Layer 9 of a small transformer language model trained on English Wikipedia (13 layers, counted from 0, width 128). Numbers have three digits each and are written without spaces.
Take only the direct path to the model's output, skipping the later layers: a vector added to the residual stream pushes a token's score in proportion to its dot product with that token's output vector.

Output vectors of the tokens that the questions are about. A number n stands for (n - 500) times 0.0041.
"]}": 524476490425470305636339575630538389510596573483387509469494517433543654542639462581586357613460409600445529587548484461542372596521431695296609437632638442497516519559364439508509470304511638535549324521443428455458381544490636521763657455297565514485454497357409465419390543459524725522551647571611594547521449454634299550521393535476354484680462385520306438463420350479457542495418
" located": 504410502518579554479494597489516400503396475447413488540489495521460416575495397578577329482575543586539468600457524574542334482412495400413559545455515522524481514485472519590487598551503593466451466678473509507565597460419520507548531443536412510477563504457520560579547473529490492482557500546671482470527526434496356508491526525468533555634352546543407369392511502491519523531515
" year": 542551601470571390533510525594473553489506531400365493540551550493464469395492502617423392585483552575476518486560471394540456537432402637413468502405611494490471535447565512461406478404501642467444498431465651584481536333519495502466502498521514560658493445551436498521504482465563399548486654598527526375637626558491451532366460587555418489621517558408378490609436415591485511500508
"ified": 631421622538544291609448584431477533582453371494420593643525424517669500469512527525500428521628535486392489575516603595496317632601445614343464409461618513436628467363479532675460454461505570479410417635433516442553452473441532491666386425448547523541438481576535421646540469536398492524489475519527476515477402665449459582614532490446442436621439463539325290495311412538416435349536
"nie": 576592574470614403635472542563337332425654547502429528487576551397505397650483552571361463493530464485479547476481639534362543460452504430467577539546444508395617466479536490500491715459506661562476548555465585629400410491536542392645566554420498594488467467413504526556442526573419604514527560535602526453446489564539476594380544400539430502461494380492413375520515420444565532547481
" miles": 607533572460625496610488569552449415388474525351500566653531529546568447665478510610461362591519587576636437630537500518585512423550498453454454496546515638465472498438312478554355546377507699407465362527574461417437598495479428552572586487450425608521490482450383546595465434443492478431633605678459552460451502620490431494402613542436470545652395558426486456338480500458373505547539
"crustacea": 549625533403544613711523620724436288608494439375484545452559462468470503577352432691577274734745392608622519585452572529512475308543469604436678605589579605537620469463407477474463533307521750562385545471416571394418321433511654441742545568500378492560420431417468518707527680409468692516527659610463546482418424485433355478458521429570338603607394520522457291353447513471519566682545
" spoke": 551549525510557454500552516517553384526528450495563597543527508482477423568623414512513368454580534489551550517475550487502440523514584467422492599511438514583498425480492482599466500439504619473473391377400500537584486424478534409596525563586445470591665413467441568578513506436464482565460489571487513439404567538445451510582580441445562542645326611612405359399565443501544484521443
" Pld": 669451550569601368655519772611493301544620518340492500662634545493516561525387437594500458705586573366697423560528391476578394373434558531476437641691725634531495435465507408691452553355516514470408384505450431438510427435614587654596513497592468414619382369449552453606549538321503485497618565468656404463454502494403458448566588587494556490635516345513517447399470517471393419469403
" Yes": 560650410500487471599454616462536456493432494426570703628531455436557558584474433535511517514509542524481513549566605510573495491448515447549502567466550385505561443592370398575480514396504566548480373498449482515544483425526534512558550540461478530431494459530470549461531568436431569535445492577508513419488429498482466554432506497514527544646442378462528352462530487513404443510480
" graduated": 614555646366541580477546600548493444410451567473473595567599536493415443594388521542562328504498530496578498544420502553498475560315504581475489397440557595469454528406512426654380534543508555511463460471528500427526453422533620518610504627529464532540545431473466480567543494483407479533629567417535544403399610533432451498396569421622571505612470443569507377452424415478547473424529
"Billboard": 565428651466686477661469589456427492448545473316449445637603574463471543540539383640604318472509514586640566467364633530516535379411631484375465552486612427361549402509409487558451695489511616605477523439335452516606619477639548478687328486376372455526673312519458604555543408411367521675614523505476476454475495420373392558511682549731625539566617475500395453458438488352412391537367
"wo": 548391592463524453474518553599446468570475447443584469561583500484547515458530492554459403467540531493482597472463509531513482486613573473467598686484518482587398391310536498428445565419506539587563425452450504491408438425490492504584511427488370554592540357513425551412598534554524486484551417561480494521493387496468548507415498528487466452517349500473541546481511536538401452525412
" Giverny": 653589781467664211616419892619390320459406290333377672821606399336526400691593475745567160681645553633586660567598573570533397370420605451289542526691575611336576396396479417857493604237512909640367338582388576381577429464642563496942571531263390536372496371466334648569521563329536828594647727542660493382469466633383283556413528490634464662974425264576352388372437370510304362552319
" lose": 580502659605493358589414526621396394486513467497512570571573536428555432597528466523500365523477479590506576534542581524543444528480630489454579552506447518577559517446457425548478558384511684466547437569459458451624502578563511553564480610484397481512509424432508452560479527504537622573509568512482415433447469590405566491421604503554657515645523475470482410489544452583471466505400
" as": 517436523471462472433529443601512438553464546526538519480507531425469484500471541509493422410415520526571594607455437527537454615510518396446374487422425425475573566507573543561406486549494503464451616554519410566589545481555444469454458548538460448520485575621497543460543476423469445564448465547475567484424426483519467571491474506357512491519516508400533439581485609445482572472573
" calendar": 565620677537512449564494580695520504451326457374428552594582548347519500611537523543559333559611465620507490507586566517496384405489457473405510531437494592457504431470468433659531597384502745536391521612309571508577435370579582574529552517539510602550449513392411485508457600405514495556616573517458436417504515426488538496522471458579484561639589563436357500513443477590349488481433
" them": 624479630558457423613438507446467481491474548436615416572485507406547635555517604589550430588521474498511538580566603621581486470519452516466546495552524439486614486514551483483532477290508530635551477544539565529486469391484568515526655619496561500381543504456467502491592614455428467461548475532532568538418532555469524576537403468535539471630465376428486443400425584526567373526533
" also": 496542493603520548512553518575614451567538521487459561404479538560491442549472519495536414436498367488622531496440470653494502533456425403408441544439424363560465535470547590545502516539502544516509540573553386452540500436389508421527597516568463484346616504578538513437519559580538464556433485498493508470546584548525595515469526525596588467575440466536472463442471519467618441450473
" begins": 536484623609572491495559572566480456442412484447537546572584458444505413552556492543579378486427550570472488498542523534460411481558595519528414379470542449540539495483446442551488533446505746405448530611532496350566469442507618522549526527415444503443567465508424458632485588519473516495498631474516484331459500556525519534450570523535456580609478431462562376447484537573543390594451
" involv": 491452594575505428489538519526572508487398515389495528530522521472538404587496425549498278579494466419487567613477584565579414494500523517475394367439523509537548519450473455471567486425512609498430470645426472461544469466598564447615433520454475495491546492577349597571507559496541515550458622495640371547576437420460448522488526406629402551686606446385517387509592442479591442532468
"ome": 540610502381506369579486515500471529566529414511552449521509489397499537484482525487480388486424657570451485560576363496585584408531441557451443422512512549521612495457496512509539563519505640549641474452461603601584487494532585628648479422466478480427544362644554520517536553543439532448573500633570486344420549531440508584492505525642414484522536538535412471402498646467343485544400
"ification": 606522555485500250607510519437426557569477376478375461581452490545606493400485540518502423535650442478456476578481576507504430546648454564311377456515519582379622522448445487646478505573505605468433400688507420379623505532417665522710402464498466435498427491534502493584510621522482498609579626585459510458496369486352509646565514504487427433631470470533388353464386414516391391406461
"ved": 600610550528586335517496653527604515456623427494508549508579303441398548492464517486556393601528536479462418650437490612514450502364531406495510443408490488466652421416551494554489581415498414481394439559463562463388493540502483615601484451402533595458541463601599507555523522448561601504578521599521509551590457520490478411454637532454504475598392486368351422420537331561444548414471
"陀": 654567675473662292563421925567430381467395290303428652629631425326516417645599437684543165843573524607586542592543614546551478430410579449281506534625568580307559393391500366829485598252514889583339340549405486399517394456718557425888595575353436500401558350448339554671539525373500732589638662557641476400419460606272351510460516509727500638929449330526366307372450348471388405527425
"nomic": 528593497414544342514597603503440542516309512447428536678562368464428554453519507474475409640578393323649588555483397587474451371441681347393391529662527440384538441403446585698549655409508649531372484396449594484528473303629614517663555483462237638413465400512478576552412648377513533556604470507519550506489541605449503613441590392585554527617511380571317550304419606469392668447322
".": 461424545578490509466596426449472543449487556600574440449435545462395532465448492488627429494473400424398430532562601412555450533519505530412514490543453475595473554528536535374544434505495494480585593411527558555536554466518528636403523470483529454577476594542500491479438426451494530406582437545563563482556559491536469532465492520452514395400441488465583482526574603531477472376552
"ches": 594493633340539449465420639417377426484601449445543438566509429508477399593498546525528369529569409607601498519510523398540554380328414392410383511436466511475548423502419462496599543433506496618502339500450561473529445541382476493575410622525559605600519536595500381547570774427452414520554636578461609400427419582381401567448637548433462525534626450396526491500469400525408360536529
" Ref": 492506447535425355570482586594398492434426451491465576529587529500465521517519392520601514589545394513597548399335483343492372465538577543568498520507529582549538473470434478573521467361506549508525604509479502466546478411507504375576584639442510539545561494534413521584541475427387466583369654579524555494496484459448548477498566507577590548596505458524539507443509478438428534478475
"ted": 580573621447589449470433616429482351636529355518506662571544400419484460563366611459487248586628641536464486583513564547469466489583490477438568374504534547580661427518392525633546516488503432556446420485565519515467533408508468601551479435458539526443551419646522496451504579576568619510495434457597477441500462599545453436639690484435516523604510515462425511429487384489578549344500

Each question shows what one neuron of this layer's MLP adds at an activation of 1. A number n stands for (n - 500) times 0.0009.

n354: 479655520514431395469505355473556575519423571544466433782439476560531620381377430638597491594566607404594508533478354477516387339462573611575442399446545562400695543495611381474647517562465464580589628684420556478441544480477411694594528430410526525420495446490590389456495582636522486580458551451529489454537545411410581361394583449357503651509446444447580645463524447582352550564569
Which of these tokens does it push down most? " spoke"

n254: 505363508500485746359423548505524451558380432558387386531411598435579505387551366325552569519400443579500352583564397517505588404500415488472383590571587559453398629358560597469643427611526599477581549613362493502598559459819457434611403497556462602526606396533570557557612572480554468469485407487476355521653397578571434400549456593546564582331434508533479392468505576623539495502396
Pushed up most: " located"

n313: 345434380560451388478593561537403591526666491503540419510532452491461643493441495580595414661500360460522540423432502443631472544552431417359518503458364490653541541530582593523525481434641483493397409483576538586618387528552578512382519650526588632574583626557329536585691447527427496423471387471486523449558654362525463453459547541486433359522541530336509540296406485538414555359665
Which two tokens does it push up most, strongest first? ".", " Ref"

n24: 486538433532445404495518637503542394505543422599462447221416520508530440623456560345570595403492568394472470430495709648537477457467484602755497520592380298606587659383599513530481536416560492399482470409435576585358546552534500557692474658345478386527546207341527481426542616476591568527582324489628343594486660488438440478510560446492403500497438503535605378537553516503462579547546
Pushed up most: "nie"

n225: 622446319401644470456394310440253575407566513494617503570559408489439503447389413487391507481179475316603439457531544582373382268460573505563235740442450633497461412373449452447368571467378411316486581585344523481454462503461369428579531555536382720520480521328582384462429483422481547305413570566443506554494494672452533399442407646530453420540534604516558494653413489491525554475557
Pushed up most: " miles"

n370: 550586500449423502585582511509387538547423465475519473533705502500434415411430464403543514622568425412533521524647518523391419512570555524382582461491500535408427493389403463469387467448715540583437540516554544513583495464518553631503546375487399555566428616590443518595353502540559591626546497542387354439386599536366448564630587526473291515299502466389625502463718460633489460432565
Which of these tokens does it push down most? " also"

n436: 551391495443405707518594389505513546524490582538528574461497560385408619592542433620481506547566465653526492524576426361631561473505549500435490455630379651393473626589395481456427645409112290431505518510515523442446477461506598528593366451461500535485530415407650495518560411559512495415406539686577358596381528312489449643559523535389569500526429476500477451611388401382380467336621
Pushed up most: "]}"

n238: 589525512553493308341369494502527459555624533708461406596454533479421543505527405511561551667579498498619546533547583423519540428554384464456609574335539505643493633565593448591399437537393414402571586500551585478523505505454404543471431554502500349508455335431514410570518502553554486577448349434555376813318612395492570688619543470361486458590682618423414515521471503576500500544593
Which of these tokens does it push down most? " Giverny"

n75: 511690582457420563563579549411672471314275544354328543487581578505542322483538386444633383466578459562372330532553583393550607393571402461517396443592363560648523604478490498492511560452327609481593592446521533545426613395627523518374523334465547589461456629314500469449575648618503512561449503581522541377435554560337432532558455456448506465386484627438418427576552464556639505450329
Which of these tokens does it push down most? " Pld"

n348: 535385630500477492514466417541396411549618520517748505437429563328492506385500467385460399372483396542305566465604360524350384729518489530596439579446447381467487486486495547362580500430427449557464508675543575531448546536582431505478484554492551563538610435394468616654431676478490563440725435473577494427472521453550492535388389409785658547506403503451488606567310658439472422549682
Pushed up most: " them"

n54: 398630527493602383459516349596392514518541492506591545500484500549522523452437500577324478494712500637511370510458508503474368451586345444600307296538539525713545497531570391553372435445435421425518451521415584638514393557432438571422569555367394300536465480324599438794424625596655618483537479593541475480415511598322602547487668446539649359469467441426608487565533454520503454650400
Pushed up most: " lose"

n181: 387491506490483505581595297546488681394431349472404587363493543384673582668638596374376726463494353435579573409547528455491512512599474594558612390618394641385618437450404489582506620572451409605481465500477464374402564640468506474392441679475244360615606362588393635602600534483555479288469658500383304440363528559455552494468477449386528456579469488593468279431500523335514395519574
Pushed up most: "ification"

n52: 457487391565591609351472531528552550543445701563436766384437346453633598505411417420407478529612556423460317444296551591542356464589291505435497489439538564560510547560557451473330477590334487529599487469529383671553447513589550487627624652321434363455450442569480635497554652569398643433505439553465533472396404489426389569420484474465477448506505549457529487417619440386508574607458
Which three tokens does it push up most, strongest first? "crustacea", " Yes", "]}"

n482: 304664608525632605513386618498516621471505530503386571441476458446593449563603465542574662619601471648505625546350522385587468560514606578424564516515575492605339537500525530513641555578555485515548497372580414457424437662413510597580588447390638446510470505561632480482544612553459667424388552440602347579529414584518613558618399493540560570483550446446523594709481527490509526367597
Pushed up most: "]}"

n441: 317431346488535370544475567362425479434456462467487528484460454469500604448591495575609494503450517608495607474530542485530387454380308447526419628569611466413490435524492567552673459686613393438655407452539672461627738456428370480512312428512454324472528495517402518432361347449517470388632393387536367484417437374401493585509482594478349505371520516375443490535551556471381447428556
Pushed up most: "Billboard"

n406: 450472441573493552665611528581470544525599563478450482487285427537474517505650568517464683562562518353460495454450482657612328557568631622595535449646503286463328535535444683540606433575443503379318424510575573586416487609529441430417530531658484485555531356519400482579439624503303563539598489469724419601430454528473500377481529526542378588580598457354536612532459552417439439462466
Which two tokens does it push up most, strongest first? " Pld", "nomic"

n53: 494560486570447437456473591518440470620409469467458667511675572407541585444325508481561387619446316467427514454375532672454433396385347298538562423569571470497390503452451597494641571548645322522413390454470542529642475511615380401358578486479767478577306451600268562556418325607450550458546479528443420393617316620520474365480472451443443676572492583556454447532428410517646368444478
Which of these tokens does it push down most? "ome"

n460: 565580369549477457615468506480351591527369454523425488449440475581438472451459563537515447415667548548495442414440555500523530418553408464524432475417444660336526505598434564578454624578702626674511385486550541407459502459599698408576344581514364500488453475587508292568583593643569530469500398512410594525490526451404584512485411413491394593462505579580397564562583408407457350592519
Pushed up most: "ification"

n223: 364617588424507422410441524457452400471439389640601478679641684517426505479475482509422365478453604484648282621527456460387570540500588476465471558395534728345485318411518476440461580591681378531444508490385576539528449451514503576544470449626559515707589420500419518534550585510522449521485677462493468585444435580669690487448585578500544629532340540528563412553395429545594608461553
Pushed up most: " graduated"

n176: 418500476393479517500500349479518505448473601412475437465444394667441335507521612611516407415543524511588608557481481478518453360477453458489457372572599423449250536599512562445566441512617441795519646396658562486520599458458537461573715557439567442468525614578454510390358539458507556445409549475608566526659439353587514376514458473549497610376527515654409391449414404584432488500544
Which three tokens does it push up most, strongest first? "]}", " also", "."

n235: 535468500469647406430601628542585421547557541537600442402521509477592416511424430575607645294523601457399638555529364493640583591429560430534477338468630527485469565475529392462386566569412399442426530585636429507664604554586383350613350428436421454371488464542597408430416490661422458655438492562423459477567437460438420579507647674509293503480485531463425476562493463538605549543478
Pushed up most: " as"

n438: 485461534442448674522457494498472512418493448341567522445341588484495631441543502359491639391335426428400565395422381413565456487379512468565495421515508409556454603682692623588477360571212392420538475616579387526386542627508403397486435530312628584374488528539433454442513421399545485470524619535467632536446498529518389495591383632519487594373603447442471531510433625523437514493539
Pushed up most: " as"

n275: 500447476393575513734623525538537511446460537367538421385619603442622589443321505403393462372425563584508568543352474455373619616530380368616572587317486503362476486403511595580379513469359422538557473474611515341503511575555596535478547514441656668349444469580701550418500400570490398541461278549671522452587540512293472359545514489447412489423414422503388495326467414489604644430409
Pushed up most: "ved"

n463: 503533560580534432519345578523678381393340543456572414494576384617647529449349545404472552589486439608593469559535550627384639488513531516555452572503506569398583529440617367480452565524421393322526552608572535416561594532531295481547492566513494454550464636305600454410475688583661564703487449401477443517429411476603671414551550606625560386390453543666363579397725503449604353622423
Which of these tokens does it push down most? " year"

n394: 559454530537574378627470545478511544344482597511500512508457536486510658514379404535453296389500388554552510612532542685395513449624539392528335497541600518582440443532530578639550527495474515544532652666554495495381456576572660480403570369500467435631518481347433400706484498597532500365637500441386402489495623492622446389597454462553383563600579532260479638428488472355352502391475
Pushed up most: " calendar"

n495: 503503526350423388508407516338536540442345411491416649576526515666527412562253495437473465491470562546375554525570469581435635517428584422387536433476310538511649441472503448639620312593491668449515460390454469358470524423476601476442591454528554558479747337682453461622582628527495411532432415596586472430525550436503574591633508505556430412509535627405498508464628423649568568330439
Pushed up most: "ted"

n367: 555589412460443419517423229423508512521495500540390498581369500526530492392524673572564549436385766559583518351560545481508565362488497614561497446560566502477534386538598371606333465550630579515583388485510636575293507389550554562475495600590460483565638357484538466538424406460343422455421388619481492640392529352521500433555500517561513380562569531497482388595451495480399570564419
Pushed up most: "ome"

n310: 526485525461488459523522356401553671481492411538338332477354476414582419524405474403369485294663431419438356460478368530567516516547377517623386693449476523557532412367370554578487543448457614335490441435457397271595526544351490455503480602570513495513452540509444527466518507508356589533480508612541563447360530514497626543463520520534508398544568411777570498484328470348514388495520
Which three tokens does it push up most, strongest first? "ification", "ified", " also"

n355: 634467585523383447461346385571366494632503461596497541370417445395486524647521455253590379521687360464574605557500546478362558640472517356462568665536345651546438593677566415582460558250425575373548506448547500519492368569321486453452264480503444361486478500461695544460477514617527645638376454422379569561526352521587495405467649558516618483554458489464590457523390329612534385438492
Pushed up most: " lose"

n80: 349449489476510531508573316350478594556650485500508411358658354528473631565482369527629402561475516529566563517554627445424619494603576465566519458492461457619442531470508435431621469380673489397611438402565599561416395482491476422494600397564535621508286503467677592380508306422505602500547320427734481472581397617366271540527335500378485600475588403355540412531581674475508515487500
Which of these tokens does it push down most? "ification"

n105: 446424525615387437624483470546332541604520488418492428490460639404454503573485575577502653530516577414562536509586490415521546532493301682558474646559563528516652457584437483435497468320483335544620625407602472485585436437540573495447562544614646545313546645557542575638458575635603413402627399477345521548428525777497571467509508480471517439442597474453629527503474513461556304426513
Pushed up most: " them"

n492: 725542532513435467646498459387440532387527569605487364660712596458520466576471472411546468597590408448561424553529459485594482662560621488375426389535521508290573529692586465574454429553521520470538393603428529438390523540424468438511532503538637629483376403458511507503482602423526475548483434512403526492559691449402464438585482554293427338503510549352413455567493646561561474565337
Pushed up most: "ification"

n276: 586656547517533508605609453427659495414468636434513570435359637518570486441528600479512534477475474502601402574536564607545480315463592580415533453484662379377570486467287562394405535389654497524551444434476507444473599352521513511534372403518599597484561265460573573565423370415439606683482441615571522503447529552555441583485484627558416792515577401440534605631382643662576578310428
Which two tokens does it push up most, strongest first? "Billboard", "nomic"

n385: 459385516517456575473570478510407565408379480396370458426442472672424606453464601551569481593525487534618511273342528526486528382452590439623547592357614468453602641436415622668385436484382562418399500619492447725438641679582460479377532419515339555465479297508376634522412348500701442709453562583538506556525532398514521527545492572348491458488487467433470363494581580445503356604495
Which two tokens does it push up most, strongest first? "Billboard", " located"

n72: 576567505510643598314311449615712399371597472418368421431623497508677615550513566485640506424511505451384528435550351386432469588561558531458625438552536435453397574561644425456392405484537586596492723599440502513312497528500546505460529454474495587511495588437553627492358518492565617552529723486508559707511460356598518500250598535584488486475519352585625406497536535408372594450374
Which two tokens does it push up most, strongest first? "]}", "nie"

n399: 475467603500466348378319603474354478399363322426439447648572585554470686368587397509462333467407558433486419642450495420540388641612575570425559574629432456486337229348481490553679622675700489558555456492503552461442470474673470505538516420409462425717522434449428425361632433467518498517516681525555591483381543503506387439389528606541619596509503412426452513617482514365417582389399
Which of these tokens does it push down most? " also"

n334: 486472547665530594627552543455497576516688417346477380637574497495542631552621537560518566451425563572491571310446381596414485591615386437382494515424630427454366473587539581686606630538215497599344517483480639567412548487642533408484407421377595448404598562421488519460405555405522573455473417413662605403742561436631457477430698625587552471436447445551774497313355511517407471538469
Which two tokens does it push up most, strongest first? "Billboard", " Giverny"

n461: 413456497491518460572454568488522526445463532446431495524632382495479539335338431341345790577427589483572295517561581367392445580468484411512417634390476503627410354424648456476535640581722456407485339647421491510675532525370445466566377439472342669460463541613549451497376367555548434505383572450435467486399565506375573439464614526542517465602607448650507576544695563435579507533537
Pushed up most: " Pld"

n179: 451553487566526423511617547495657672467358351532481469462641578611389534647559606473490500407619445662492312493570640594347365466565467452517352534398478376528615734530550530563651464451505618535446538484344422510492503382473455420442497438515527508425508599377306400552511474385603517546469497530444531534567318462269544473631495508513550483420441780439577608609303500508409490521516
Pushed up most: " calendar"

n280: 482448495568668555437483362576576447448433456368465432268479774460457569581522465506514485397487529482390434479481404517455518537349500578523579451733510510485346474659567563559451559580445433401538683316400500571563598531644559465571397508469575417533403427416620502523595461443474487280568593480564420521671461505534495585507581507509435562506405526557401471536376555433420420620495
Pushed up most: "Billboard"